Layer 5 of a small transformer language model trained on English Wikipedia (18 layers, counted from 0, width 128).
A neuron's activation on a vector x is squared ReLU(weights . x), where the dot is the dot product.
The model reads these tokens: "it" " of" " the" " M" "ill" "en" "n" "i" "um" "," " an" " in" "f" "l" "u" "ent" "ial" " work" " t" "ran" "s" "l" "ated" " into"

The vector x that enters this layer's MLP at each token. A number n stands for (n - 500) times 0.0068.
0 "it": 672 569 471 419 359 477 476 586 443 571 560 480 537 579 491 458 401 509 550 555 709 567 558 487 517 319 304 654 775 464 491 412 557 567 440 556 529 478 370 554 607 439 768 543 534 464 395 616 476 613 633 446 455 481 515 516 403 621 258 501 374 386 521 478 565 439 685 527 569 558 513 617 578 593 543 507 447 514 479 476 415 537 415 354 412 500 530 411 363 445 167 544 327 443 508 576 755 536 578 474 737 471 406 423 608 382 416 543 455 342 473 467 352 486 442 658 497 750 356 385 329 591 632 377 422 556 971 384
1 " of": 645 569 405 455 422 521 543 505 426 494 513 427 559 459 424 461 425 437 533 634 569 558 653 584 447 352 449 683 718 538 493 460 560 481 365 577 528 373 358 522 674 501 826 525 464 498 405 571 437 719 615 490 527 515 587 554 398 574 316 623 413 454 510 501 576 403 709 504 519 551 432 598 661 494 459 539 473 562 417 472 447 546 380 384 497 368 554 350 451 411 146 492 264 418 333 610 723 547 559 560 645 446 500 490 586 404 287 615 500 384 437 549 354 558 376 696 508 661 382 364 350 541 580 320 449 609 759 467
2 " the": 560 549 443 477 346 486 486 482 539 515 529 402 579 522 469 433 356 476 606 602 684 582 605 543 397 386 329 656 741 520 499 471 558 562 581 587 534 392 367 556 763 536 797 601 495 453 512 563 448 631 551 486 486 492 552 519 420 611 293 615 417 408 562 557 454 472 718 542 528 578 460 598 547 549 465 469 480 519 384 555 506 460 376 361 419 443 589 426 423 345 132 442 427 393 482 568 637 520 479 544 628 427 461 340 584 260 231 566 482 389 447 513 283 507 472 739 536 618 333 349 379 579 619 442 451 494 760 518
3 " M": 662 554 379 478 349 504 450 498 376 465 670 490 591 515 384 530 378 500 509 571 688 597 658 485 533 351 357 599 785 553 454 359 507 502 552 504 505 525 341 533 749 481 737 573 503 469 452 542 409 637 589 458 446 555 416 541 435 638 408 584 440 478 568 596 576 520 619 473 599 565 484 585 641 616 539 498 447 510 371 504 521 518 422 366 375 540 495 425 364 493 159 420 307 533 401 576 642 686 539 597 647 310 432 420 553 357 280 707 500 394 418 484 433 478 472 645 479 653 503 321 280 505 572 461 463 402 630 469
4 "ill": 578 598 357 422 359 474 459 498 345 471 627 462 781 417 451 433 405 583 452 555 645 519 603 502 507 518 447 614 691 524 372 349 414 519 392 532 513 534 441 478 685 534 572 697 513 598 354 374 473 729 667 481 466 421 620 490 532 746 505 516 469 476 592 541 402 424 735 528 619 408 491 582 688 429 533 535 394 530 539 486 485 501 471 457 484 437 547 423 389 415 368 479 365 425 348 648 699 612 419 570 649 396 365 319 569 323 448 529 463 355 393 633 292 564 525 638 480 690 396 286 398 583 546 443 442 455 757 358
5 "en": 613 558 514 430 422 558 478 547 341 481 591 422 718 496 461 499 392 475 532 632 495 583 640 513 451 445 301 557 788 509 502 506 502 436 407 466 471 459 359 498 728 452 636 606 522 542 462 422 379 776 544 347 435 487 430 503 438 716 436 686 444 380 599 474 436 443 701 569 579 400 457 589 694 563 466 397 527 511 448 449 458 531 392 343 357 464 498 365 527 271 301 501 389 253 497 695 646 752 447 554 566 419 565 428 602 469 394 648 534 357 486 509 387 530 504 676 473 670 223 410 395 550 624 440 488 614 705 539
6 "n": 534 508 453 455 422 695 466 568 278 477 597 500 692 544 420 430 399 503 528 679 545 568 657 478 435 529 258 549 613 478 434 377 598 483 487 498 566 535 422 537 657 458 491 633 419 609 448 410 406 824 589 459 442 426 427 550 427 561 396 627 481 387 572 558 417 470 636 598 462 517 511 491 722 566 531 418 550 555 280 479 586 584 429 284 393 458 509 505 457 447 297 426 282 313 485 579 695 682 487 526 736 432 473 454 546 470 358 557 517 355 505 470 308 684 490 731 434 765 360 400 395 567 533 331 417 569 890 430
7 "i": 558 509 516 443 418 594 460 515 422 482 586 351 679 608 472 402 403 462 456 649 630 640 610 493 490 461 298 731 710 538 451 434 560 460 467 406 615 534 388 519 655 447 753 617 493 641 429 441 494 803 589 421 488 524 460 447 475 671 474 624 436 379 511 539 428 506 603 520 480 556 403 645 714 525 462 512 548 524 373 499 486 536 421 336 364 357 580 555 453 482 189 434 447 332 444 584 642 675 506 550 557 284 551 356 502 432 333 540 472 471 480 443 423 483 446 596 485 717 281 399 348 588 540 385 476 582 911 451
8 "um": 587 531 412 437 331 547 496 519 412 490 541 385 627 587 431 447 436 505 407 577 590 570 626 507 455 397 328 731 770 610 386 347 490 541 367 474 466 520 408 508 661 528 769 552 388 675 514 532 477 735 544 417 550 517 493 535 483 797 364 547 483 424 542 537 443 457 558 410 562 530 457 578 621 476 554 533 578 341 341 460 507 573 435 339 413 373 486 437 478 409 233 402 376 462 440 656 743 595 442 546 579 355 525 403 559 490 272 558 551 497 542 522 365 483 419 733 501 723 386 366 338 640 660 439 392 538 694 487
9 ",": 596 562 436 459 410 591 482 485 445 547 515 518 560 554 394 413 430 476 522 518 539 637 616 583 473 372 354 702 700 628 606 429 541 455 465 637 576 477 386 558 713 523 739 537 457 590 292 548 394 728 608 454 538 582 562 458 515 664 331 559 352 392 523 565 512 387 663 576 505 605 403 611 616 552 501 490 410 512 420 604 502 468 456 370 419 457 482 327 402 399 212 466 348 368 377 576 693 662 533 513 595 414 453 381 603 400 337 584 508 340 449 559 335 449 474 634 512 625 288 368 292 538 562 417 426 527 829 471
10 " an": 653 569 487 447 519 511 478 484 499 470 559 357 644 495 456 511 426 483 688 576 617 560 715 456 447 399 297 551 755 581 459 466 580 493 416 496 521 470 412 493 722 471 604 533 526 590 476 544 468 603 588 564 426 501 436 532 467 605 246 595 417 475 556 600 438 304 603 569 449 614 459 597 471 540 642 565 469 478 303 536 546 432 427 295 448 547 534 398 435 486 146 444 395 408 432 586 666 626 523 498 661 480 482 510 702 332 289 605 361 310 477 535 240 508 443 661 485 586 310 300 395 655 616 453 465 486 630 446
11 " in": 588 570 385 449 490 497 449 438 368 529 568 478 661 466 440 417 405 433 589 594 493 536 641 507 472 377 455 716 779 566 448 459 514 550 396 549 485 360 404 508 702 408 719 520 527 543 430 452 461 725 623 583 481 535 479 530 481 675 314 544 347 420 562 541 470 461 746 484 555 626 432 557 498 603 392 523 417 528 471 623 484 471 392 390 422 397 608 301 430 467 182 487 354 355 208 560 672 687 586 551 648 482 484 388 563 457 366 628 463 484 466 592 391 534 434 713 551 636 350 345 244 426 632 430 542 587 684 440
12 "f": 516 559 353 405 367 569 415 582 292 568 588 499 645 516 427 516 329 423 567 540 556 623 580 528 463 499 353 729 848 598 525 369 515 554 440 503 514 355 338 510 608 502 761 585 507 569 384 553 566 765 552 390 472 524 485 423 474 658 308 496 489 527 541 539 468 608 747 598 564 552 436 506 532 582 515 521 449 504 384 517 604 460 380 352 361 456 563 502 408 449 182 328 361 440 536 433 593 595 511 637 606 417 523 380 530 375 374 509 462 537 549 490 291 574 540 741 447 715 355 459 252 573 580 290 489 618 630 491
13 "l": 649 572 407 375 381 534 558 547 279 458 653 529 623 621 462 475 400 537 502 656 481 560 640 493 398 503 378 619 616 557 473 303 545 466 579 575 390 406 451 425 655 493 707 518 452 553 373 561 616 761 570 387 503 567 564 456 566 591 366 506 470 462 565 507 509 637 847 495 504 642 536 631 717 570 459 535 523 383 400 585 457 511 415 452 372 487 527 532 423 472 164 288 339 499 591 516 604 576 524 491 551 388 556 337 481 340 381 582 474 458 522 523 182 573 519 733 439 487 417 445 447 592 551 248 510 406 692 415
14 "u": 664 538 516 439 481 524 497 449 377 479 639 452 668 570 481 339 466 461 462 583 557 589 591 484 473 420 226 587 739 511 366 406 570 468 525 501 681 460 324 490 694 472 819 498 389 639 380 411 536 737 637 498 483 595 498 541 413 708 354 658 466 386 536 485 506 414 573 527 459 511 390 560 789 460 511 545 522 501 524 488 454 494 392 417 386 462 524 366 429 454 242 424 437 430 417 558 673 646 403 536 715 387 527 369 524 453 304 664 559 409 462 375 249 469 435 693 466 791 399 471 456 591 582 439 438 567 767 437
15 "ent": 570 618 456 465 378 587 496 479 399 539 555 387 705 532 454 486 425 426 422 617 647 537 593 473 452 464 332 608 837 482 491 358 535 524 446 489 608 496 355 489 611 519 705 590 325 534 490 504 483 705 624 355 518 344 520 543 413 610 258 545 442 395 531 526 439 422 719 548 562 613 401 604 708 423 657 541 655 525 499 439 473 534 466 430 394 496 503 421 505 360 240 325 424 397 407 653 710 678 448 544 528 440 481 292 569 360 412 627 524 377 463 537 401 454 492 663 482 746 272 465 286 708 548 381 462 620 651 394
16 "ial": 610 502 449 495 366 443 483 567 456 540 514 373 591 551 455 447 339 428 442 705 590 584 669 516 458 442 374 689 789 485 391 396 552 467 417 521 576 486 335 518 623 502 740 537 568 585 459 574 481 757 509 475 489 472 485 575 385 618 340 614 399 383 549 467 387 363 645 518 441 472 462 777 658 554 535 558 625 510 473 484 626 512 469 316 366 347 478 502 473 413 164 495 431 331 371 703 688 683 481 512 675 540 567 433 524 405 346 609 439 397 396 471 451 508 441 710 482 693 311 451 332 659 607 367 529 466 564 449
17 " work": 685 614 484 393 254 470 500 600 371 591 521 397 695 514 419 367 336 601 465 577 645 551 642 529 411 446 297 540 634 611 480 431 436 498 428 550 627 470 398 495 666 538 714 527 538 533 525 493 422 700 599 452 554 465 459 411 423 631 346 464 426 516 470 538 503 475 708 507 601 505 403 578 547 654 382 470 496 516 371 567 443 430 484 446 420 410 533 332 451 408 219 530 331 425 517 585 738 566 587 564 526 423 382 369 642 456 444 772 428 362 448 619 256 427 500 684 497 675 426 400 404 568 658 494 517 450 645 478
18 " t": 605 548 446 491 414 544 447 397 378 462 582 431 656 484 444 575 343 532 528 572 550 497 629 503 555 375 379 606 740 495 515 405 518 587 543 516 621 461 394 552 685 473 827 587 575 636 401 474 399 769 661 440 438 470 542 463 446 649 277 690 454 461 532 528 552 449 697 496 538 539 456 570 610 561 554 492 429 518 463 519 560 522 415 371 349 457 492 349 388 423 24 469 431 494 394 536 698 652 606 489 412 400 491 406 642 375 269 621 388 464 498 521 367 577 438 663 471 704 362 391 395 561 544 489 555 463 586 344
19 "ran": 493 583 426 399 528 626 474 415 425 517 502 400 571 394 500 536 444 577 487 621 568 596 746 529 537 562 319 620 553 466 307 291 537 635 352 561 482 374 384 495 651 501 588 585 581 591 439 438 535 582 443 638 445 501 478 465 446 676 472 552 480 423 555 457 461 468 741 470 493 512 447 563 639 622 485 430 551 496 440 610 652 425 389 402 448 401 531 302 350 481 256 457 419 381 505 569 741 634 560 515 737 488 436 407 622 361 541 576 417 401 223 511 396 490 436 598 490 668 289 456 359 631 626 437 460 524 854 501
20 "s": 667 541 503 503 388 588 485 458 456 457 582 494 676 464 437 390 328 469 515 620 513 569 578 512 441 478 417 657 812 498 478 424 509 538 427 561 452 525 317 486 691 469 785 518 486 611 434 491 437 743 448 521 499 455 555 547 399 624 313 534 485 458 478 592 495 481 714 575 545 634 499 565 604 582 432 532 582 581 399 574 552 532 437 218 314 398 538 219 505 353 250 512 295 360 578 519 710 564 459 535 557 351 467 351 571 438 508 537 503 444 445 549 432 496 535 728 519 735 208 376 205 554 520 413 428 583 659 492
21 "l": 620 515 394 420 385 496 614 509 366 566 694 518 575 574 494 471 377 508 530 638 575 580 596 546 333 448 253 568 705 527 416 297 575 406 465 551 545 462 413 540 679 525 650 516 500 670 402 480 526 811 669 413 527 463 500 458 399 603 442 620 458 387 565 531 462 597 639 510 532 599 462 717 707 488 552 606 589 501 475 558 350 494 418 407 369 393 544 333 458 439 277 354 377 361 516 542 637 576 521 469 692 342 527 327 466 446 363 687 425 340 519 517 326 630 550 590 503 606 408 298 247 571 491 379 512 507 700 416
22 "ated": 635 624 446 475 359 463 539 466 307 567 540 439 672 538 477 489 473 436 467 591 613 522 610 555 488 418 319 613 699 494 454 420 593 362 477 483 510 465 267 543 604 445 779 596 531 615 376 562 479 715 511 376 549 477 563 461 368 666 418 609 446 366 541 510 390 383 662 554 605 544 413 469 695 540 583 525 534 516 423 501 484 587 479 350 441 357 530 367 527 357 155 465 457 400 393 526 656 707 517 537 667 522 479 272 566 427 288 618 584 312 475 551 302 438 444 696 506 780 414 348 363 628 587 402 452 643 735 396
23 " into": 586 611 402 441 400 489 528 435 388 572 521 468 695 482 425 441 405 480 547 613 593 585 653 605 462 356 430 766 721 546 540 373 483 497 561 577 443 420 379 511 710 491 703 470 567 531 512 496 427 691 491 488 481 495 518 539 413 580 304 691 412 381 484 562 441 421 639 571 597 539 447 623 605 526 493 569 465 519 519 565 362 444 356 343 513 359 617 396 423 443 110 590 365 368 293 632 662 621 518 530 555 469 456 363 593 408 304 578 419 397 427 492 403 539 408 648 492 676 475 391 306 532 539 486 493 605 736 428

Each question shows the input weights of one neuron of the MLP. A number n stands for (n - 500) times 0.0019.

n115: 424 465 506 557 411 528 448 491 362 512 551 404 322 457 541 558 567 437 440 488 551 443 497 506 550 408 472 477 519 726 386 485 559 485 453 556 352 553 286 625 355 715 347 471 542 593 463 403 431 559 794 388 361 541 452 434 446 529 446 494 396 564 493 598 554 568 415 429 530 533 478 567 431 497 479 391 475 476 355 553 488 429 470 453 582 489 590 443 606 412 764 540 600 395 338 425 610 749 537 609 514 767 363 573 654 642 602 401 392 649 638 478 418 256 533 372 651 360 392 575 459 564 587 522 309 506 511 488
On which token does it fire most, and how strongly? 9 ",", at about 0.18

n289: 388 500 557 475 525 470 512 498 504 560 597 470 514 451 479 648 512 558 584 512 376 735 473 446 571 585 456 564 566 497 432 445 618 510 472 441 589 485 460 660 536 407 453 441 490 563 378 513 521 514 484 500 664 453 457 321 523 392 507 564 456 507 545 374 290 517 406 544 613 550 535 451 591 313 437 418 562 469 458 515 456 587 476 517 391 563 694 536 636 481 534 473 490 357 437 361 454 435 500 463 537 354 537 534 389 633 380 547 443 540 693 493 448 542 550 483 310 413 557 625 538 568 517 493 630 448 575 445
On which token does it fire most? 21 "l"

n369: 513 558 511 539 520 626 543 430 588 550 407 536 435 519 477 708 421 470 426 524 388 508 508 399 417 320 381 587 502 561 464 458 506 571 483 622 307 566 503 583 285 546 493 461 487 556 587 506 385 461 645 660 311 514 646 428 331 573 529 497 554 619 480 558 703 371 407 614 500 661 448 479 503 506 481 433 576 425 579 377 581 500 639 453 500 455 547 412 628 505 550 522 425 547 428 437 572 559 412 485 565 511 390 547 588 369 391 366 491 699 486 495 536 609 497 216 476 645 467 608 510 599 421 497 438 388 488 497
On which three tokens does it fire most, strongest first? 19 "ran", 18 " t", 20 "s"

n370: 467 454 476 453 441 472 382 467 405 535 434 600 467 350 538 527 571 518 402 506 370 546 497 762 395 497 359 334 594 441 491 559 531 518 307 480 557 436 488 440 535 464 497 650 542 648 533 353 491 459 572 589 491 282 361 611 237 542 547 454 590 317 435 559 460 414 428 487 533 625 306 632 527 604 661 417 324 660 518 656 437 342 497 587 551 508 360 488 466 640 511 497 470 500 327 674 488 634 543 508 487 494 551 434 402 582 603 354 398 454 557 512 540 588 433 324 612 332 570 562 535 360 638 658 615 640 530 716
On which token does it fire most, and how strongly? 11 " in", at about 1.2

n71: 418 587 574 641 527 356 415 624 605 286 586 740 626 517 497 497 406 491 310 311 458 602 617 615 533 585 406 506 614 457 605 575 622 569 561 424 571 361 397 590 525 466 490 354 570 457 421 347 543 571 541 433 357 480 461 456 468 444 450 349 418 364 365 436 494 419 476 563 503 366 686 532 450 444 475 497 589 483 294 439 503 448 746 516 624 500 348 494 417 551 524 432 559 450 505 468 511 562 465 271 401 656 506 518 349 546 518 486 554 520 598 632 519 420 547 615 486 592 569 594 484 421 514 483 538 362 431 609
On which token does it fire most? 16 "ial"

n355: 472 474 463 316 703 587 454 557 487 769 545 470 595 543 448 506 454 605 787 453 479 462 572 578 392 608 495 340 464 324 609 533 494 572 621 223 517 564 370 508 595 700 505 437 604 424 500 442 481 618 582 444 585 552 452 485 356 441 378 335 346 474 583 506 597 442 563 425 550 517 537 592 570 506 393 610 465 458 500 401 426 540 488 428 520 466 373 539 691 596 529 509 452 450 421 488 435 538 500 404 457 531 565 364 559 509 592 480 442 653 359 555 629 489 422 480 405 398 601 366 503 322 451 477 393 344 412 601
On which three tokens does it fire most, strongest first? 11 " in", 21 "l", 17 " work"

n177: 600 447 570 495 442 574 604 541 446 497 616 443 490 593 442 531 525 450 406 432 510 444 508 545 415 572 591 410 523 497 412 432 505 598 561 463 422 445 345 392 350 409 479 495 439 748 524 503 520 425 331 526 519 569 556 572 370 541 520 495 580 360 458 676 586 432 475 527 637 507 568 567 363 438 387 513 534 434 495 587 664 642 392 533 492 409 581 380 560 528 529 510 582 439 488 240 667 505 547 515 507 657 572 548 536 341 579 518 329 487 538 408 570 354 578 544 589 463 524 614 413 436 539 390 296 414 477 452
On which token does it fire most? 20 "s"

n123: 492 486 532 442 490 379 622 495 536 425 569 515 556 592 454 547 615 376 367 513 607 462 545 543 653 518 526 451 701 451 416 436 538 518 549 388 561 430 479 275 466 558 610 422 477 332 444 403 423 492 270 599 369 285 412 462 443 483 415 431 439 376 514 407 522 420 538 553 381 581 383 435 549 409 652 427 524 445 697 436 405 684 692 597 649 566 454 443 489 529 639 654 685 500 482 559 529 512 524 473 519 510 476 461 464 487 544 433 475 492 586 489 487 659 492 626 476 567 598 510 576 571 406 500 497 508 502 521
On which token does it fire most? 15 "ent"

n105: 555 458 459 424 519 595 416 641 576 562 508 372 425 490 500 523 572 674 445 443 572 450 295 469 502 576 630 582 500 580 461 480 500 574 521 559 500 593 300 394 685 459 500 587 445 315 402 536 589 449 300 625 531 492 527 497 477 486 386 395 530 518 336 453 508 631 446 404 520 569 694 466 565 495 437 497 536 573 418 500 561 482 663 446 689 575 567 460 374 497 505 447 442 564 424 564 606 486 490 521 407 430 525 430 525 536 519 636 465 451 394 438 415 472 540 382 561 495 424 547 553 477 580 621 558 331 431 340
On which three tokens does it fire most, strongest first? 17 " work", 3 " M", 19 "ran"

n189: 636 548 555 349 490 358 643 486 636 344 609 510 470 331 595 465 453 567 465 479 525 475 682 370 468 500 594 633 387 414 432 577 550 559 503 542 585 475 481 546 470 538 407 377 681 544 540 461 516 516 479 454 565 626 522 658 584 590 572 521 421 631 429 469 531 428 516 468 360 497 497 669 524 517 462 495 345 562 644 428 464 511 535 590 576 351 406 384 436 373 470 522 522 388 592 464 655 339 522 487 488 468 467 570 551 558 689 533 506 555 509 406 550 472 537 620 572 403 612 521 308 429 506 420 267 270 379 400
On which token does it fire most? 17 " work"

n164: 516 369 481 431 545 503 481 576 426 570 433 472 502 458 479 547 600 573 314 521 415 410 409 562 541 413 412 511 547 512 492 580 427 461 547 551 641 581 556 595 669 511 510 386 710 480 498 478 465 640 581 539 453 319 320 459 459 550 666 577 505 534 592 470 489 597 363 447 523 433 524 462 466 519 382 531 495 660 529 546 655 285 372 536 474 593 390 568 548 534 458 604 613 547 536 390 397 548 595 418 519 508 558 446 615 650 392 608 511 479 458 497 449 521 324 437 551 460 698 516 449 445 333 653 321 597 601 602
On which three tokens does it fire most, strongest first? 18 " t", 3 " M", 17 " work"

n292: 528 391 323 463 457 604 528 356 542 531 563 517 337 454 606 406 560 381 336 237 581 562 443 507 582 475 576 771 380 511 412 538 298 734 708 544 361 698 511 342 490 532 438 456 566 718 428 644 523 582 425 647 507 406 615 438 467 566 579 575 687 581 622 529 336 486 425 552 420 480 546 436 472 578 378 458 439 441 386 633 617 543 424 975 511 480 349 458 421 430 425 486 664 493 568 486 722 473 266 480 560 538 370 782 622 511 533 557 485 640 556 596 531 351 572 493 454 525 553 241 659 521 504 429 361 225 484 510
On which token does it fire most? 4 "ill"

n496: 484 574 403 549 526 508 553 599 610 449 503 474 388 659 596 587 505 480 661 527 485 500 453 399 271 500 299 488 512 419 474 756 539 573 546 561 636 494 603 651 698 470 508 429 579 379 536 593 586 357 497 696 537 404 457 528 625 417 392 393 503 467 539 486 511 321 542 395 362 393 514 587 305 497 475 511 411 478 389 539 494 595 367 436 533 663 604 576 461 434 377 472 604 319 603 349 607 474 435 399 576 432 503 490 530 442 515 388 494 497 572 545 585 372 403 484 469 469 485 338 579 530 534 508 483 394 450 565
On which three tokens does it fire most, strongest first? 10 " an", 2 " the", 0 "it"

n133: 606 517 481 601 542 596 410 502 556 582 545 342 528 545 576 355 516 381 528 528 454 564 517 459 511 519 470 485 523 469 473 551 505 438 478 607 440 459 524 528 591 424 452 536 540 527 450 425 563 587 650 671 544 447 498 354 527 387 495 557 647 481 554 495 574 517 429 420 472 475 481 579 465 545 321 502 290 418 459 572 562 442 586 608 516 614 558 392 476 636 520 322 479 442 486 526 618 390 406 462 426 419 491 546 316 411 585 553 450 421 560 402 491 404 578 371 514 517 595 618 430 552 418 630 525 399 517 407
On which three tokens does it fire most, strongest first? 21 "l", 14 "u", 17 " work"

n231: 348 629 451 561 365 552 590 457 437 492 527 446 554 459 693 401 505 571 432 695 328 418 531 531 488 416 465 395 532 608 392 525 482 532 582 401 634 523 645 398 294 744 486 444 611 461 576 432 544 490 468 467 519 578 578 597 411 478 670 631 531 480 572 479 344 430 392 559 540 426 505 461 497 436 604 619 490 535 472 526 428 575 495 649 467 391 383 313 399 561 505 572 546 467 480 497 383 575 409 531 491 503 638 620 482 510 514 614 410 479 519 541 490 469 470 579 361 529 560 392 483 538 432 417 426 391 528 510
On which token does it fire most? 21 "l"

n96: 489 500 586 375 452 284 612 628 637 475 533 516 481 600 508 455 590 550 565 590 423 429 416 308 472 509 577 453 464 674 601 598 415 514 541 470 486 336 529 597 424 526 526 634 596 563 558 649 430 511 371 373 476 529 666 397 426 449 388 555 563 403 478 346 361 584 448 503 520 353 419 440 559 521 528 475 604 528 318 494 506 546 564 617 614 582 520 429 538 517 550 609 574 489 439 343 683 695 690 584 287 500 609 339 480 439 479 561 622 454 503 457 627 413 377 517 613 532 532 489 330 318 450 465 488 631 534 285
On which token does it fire most, and how strongly? 22 "ated", at about 2.7

n59: 411 483 576 381 374 466 573 508 366 558 386 732 474 422 649 375 389 446 494 385 438 486 410 506 581 612 515 558 480 697 601 525 549 478 428 610 399 680 392 475 464 337 381 457 616 471 629 506 344 656 519 622 477 557 555 681 468 558 451 395 439 525 473 512 546 659 414 524 362 422 644 545 316 453 639 456 486 561 350 429 469 616 713 519 456 578 597 389 557 417 531 382 572 429 441 528 545 548 349 600 600 530 595 413 431 393 559 500 467 548 459 630 618 624 481 447 452 423 453 478 473 611 395 574 544 412 523 332
On which token does it fire most? 20 "s"

n20: 431 395 514 500 383 545 475 629 640 437 468 590 300 387 570 478 377 491 538 457 480 409 534 472 369 536 500 545 572 524 534 597 466 416 595 561 422 455 618 624 421 469 324 444 530 416 585 472 524 537 404 522 540 517 563 534 566 588 492 594 276 603 542 617 517 475 396 573 309 666 506 386 489 346 500 300 472 385 567 415 461 587 550 538 580 600 368 678 553 591 510 531 503 606 638 520 721 521 613 539 517 552 561 441 443 377 464 489 535 579 523 478 415 539 630 627 645 542 389 522 287 404 424 570 497 494 668 325
On which three tokens does it fire most, strongest first? 6 "n", 0 "it", 2 " the"

n270: 453 430 299 751 450 488 320 438 508 450 606 588 398 452 581 450 500 295 317 611 577 386 672 267 410 580 500 439 609 681 500 282 552 439 617 374 533 467 427 361 397 554 550 583 497 531 558 622 655 224 526 494 494 518 559 445 568 492 500 454 518 575 536 559 596 342 560 557 377 376 542 418 468 466 405 485 310 385 557 503 548 367 526 451 550 622 621 355 473 494 580 512 728 515 509 524 690 469 546 663 404 488 485 593 568 491 470 458 392 600 613 548 609 563 468 541 497 415 511 570 411 604 467 264 522 518 549 594
On which token does it fire most? 12 "f"

n337: 614 554 619 583 542 305 506 509 457 636 586 573 492 309 423 526 469 424 654 471 413 524 506 625 426 432 476 503 574 590 433 586 415 344 509 412 461 551 575 403 500 527 522 314 439 469 336 373 642 327 452 570 552 425 494 609 524 528 517 631 421 680 554 363 506 494 548 484 558 531 464 584 416 680 421 366 384 378 643 419 601 491 547 609 313 587 515 620 542 471 404 506 529 434 568 422 691 528 485 617 455 642 509 505 349 333 427 482 428 700 562 530 543 500 658 477 405 434 681 795 568 608 518 267 472 431 460 558
On which token does it fire most? 13 "l"

n205: 603 680 592 488 709 415 563 391 465 436 351 684 522 686 537 353 719 366 553 573 516 356 479 491 546 527 452 519 455 700 525 564 473 390 414 354 581 539 470 529 623 446 547 611 588 438 503 527 651 506 406 462 650 234 404 286 540 458 694 397 583 515 478 598 488 693 517 541 488 529 569 378 553 497 518 488 545 315 590 418 595 277 570 546 465 676 497 521 497 474 426 655 547 604 551 401 438 483 521 478 471 468 417 459 453 458 505 398 465 268 603 446 614 512 278 512 539 476 387 573 443 412 575 539 460 602 567 380
On which token does it fire most? 22 "ated"

n130: 625 603 557 548 411 618 428 464 479 465 392 468 486 408 458 472 522 389 409 515 569 542 513 474 510 569 530 589 532 478 351 492 458 645 484 376 536 552 713 426 492 327 538 394 503 402 521 518 374 537 507 490 569 597 500 627 566 613 565 426 546 441 542 696 537 440 512 384 530 463 378 723 252 651 464 503 451 487 456 476 454 419 519 453 724 452 440 525 437 592 474 508 556 452 584 333 492 473 534 386 511 424 503 587 422 534 540 404 612 451 505 557 540 642 550 304 412 550 569 490 436 321 490 557 500 461 649 515
Its two highest activations, in order, are on tokens 7 "i", 11 " in"

n60: 614 414 613 627 596 383 528 482 639 593 372 442 403 416 567 490 456 429 460 648 455 403 456 642 391 564 461 536 422 483 616 435 586 672 334 411 631 443 438 391 563 582 500 368 558 456 687 625 440 498 488 386 524 552 540 634 505 450 597 594 424 520 459 500 497 622 571 503 643 522 425 490 425 462 513 545 420 326 492 529 467 526 453 666 480 509 381 490 474 470 479 497 414 660 569 420 431 563 544 606 571 362 411 552 445 371 406 477 554 521 449 526 507 461 590 520 397 461 367 578 532 563 451 580 686 422 539 379
On which token does it fire most? 2 " the"

n120: 529 538 444 279 543 484 634 648 575 419 414 548 468 521 541 518 513 598 553 414 537 335 400 559 505 399 601 480 393 526 461 560 410 458 687 497 626 410 454 339 484 529 355 434 476 472 603 579 540 444 679 616 530 649 526 629 399 585 409 477 548 567 500 489 481 687 503 654 531 436 546 485 382 534 500 576 479 405 610 514 559 600 486 577 352 616 662 539 605 434 416 420 437 451 370 462 495 548 381 550 507 644 272 488 427 532 360 584 645 570 439 478 538 500 438 563 524 346 475 385 503 593 451 578 348 584 606 455
On which token does it fire most? 2 " the"

n50: 517 351 612 426 430 485 377 418 596 419 434 698 508 440 508 624 557 608 469 687 500 435 298 584 226 343 559 413 541 450 406 623 471 531 515 470 549 500 587 500 382 698 397 475 531 524 452 398 581 591 530 486 432 529 492 620 447 446 567 428 375 480 602 335 577 529 623 599 587 409 414 563 438 500 302 539 497 585 690 483 540 535 469 467 483 632 364 545 483 596 405 669 667 508 451 370 645 422 555 487 505 466 509 555 534 463 468 526 600 636 473 659 409 535 442 565 313 576 537 556 330 602 395 566 512 257 466 475
On which token does it fire most, and how strongly? 18 " t", at about 0.17

n334: 657 507 532 596 596 507 527 473 445 431 477 588 349 515 592 481 521 478 586 367 531 432 520 539 458 544 625 350 557 574 538 576 393 531 593 465 527 423 500 440 569 522 520 465 567 340 558 600 530 598 397 433 528 490 541 490 625 630 624 455 466 602 489 467 576 527 451 636 368 535 456 470 514 421 350 433 468 380 702 445 466 532 411 429 655 502 453 486 372 449 365 546 353 510 446 470 541 449 636 566 459 512 490 643 466 507 482 703 412 646 457 414 449 338 498 580 502 356 577 510 486 461 498 507 545 606 485 392
On which token does it fire most, and how strongly? 1 " of", at about 0.24

n327: 642 578 453 527 415 399 641 387 574 603 390 517 484 427 175 535 447 491 365 320 554 479 585 503 633 480 469 573 623 506 569 625 446 514 630 537 494 476 571 572 480 579 336 366 321 500 530 548 362 522 377 572 575 565 342 500 506 467 437 475 413 532 456 666 431 559 478 586 506 387 476 561 371 371 540 595 429 365 518 619 512 491 444 590 535 505 651 656 639 454 411 456 488 543 618 684 410 594 562 445 435 689 558 471 356 541 586 601 457 411 479 583 517 573 455 436 256 455 476 509 447 616 274 544 703 671 516 612
On which token does it fire most, and how strongly? 23 " into", at about 1

n342: 310 400 449 492 574 445 523 644 507 390 607 639 547 475 567 530 481 662 563 570 397 513 386 609 584 480 516 434 450 536 381 483 479 483 492 505 641 453 534 424 442 390 495 493 609 527 573 461 481 549 363 508 587 352 455 545 508 596 620 414 355 352 586 492 492 474 400 446 548 616 392 517 568 524 442 571 613 530 508 542 608 510 462 451 497 294 433 553 539 485 384 403 680 620 451 580 597 452 549 426 511 402 604 453 487 508 665 549 361 490 462 554 500 315 401 525 539 573 609 425 380 556 435 632 656 544 375 573
On which three tokens does it fire most, strongest first? 16 "ial", 19 "ran", 21 "l"

n471: 232 638 558 659 819 494 494 582 470 494 484 410 653 494 438 388 538 607 491 596 624 393 382 357 553 680 696 457 464 530 332 533 541 357 579 476 491 332 565 394 440 586 477 518 494 555 557 528 613 432 471 606 709 388 443 626 528 474 356 589 433 543 483 554 376 491 597 455 645 394 361 412 449 494 512 261 481 657 444 410 611 665 316 479 530 517 674 470 615 555 557 617 312 530 500 531 558 430 550 362 399 449 619 483 473 438 458 432 510 519 384 556 491 386 443 761 627 559 483 521 459 415 363 454 592 404 461 437
On which token does it fire most, and how strongly? 11 " in", at about 0.12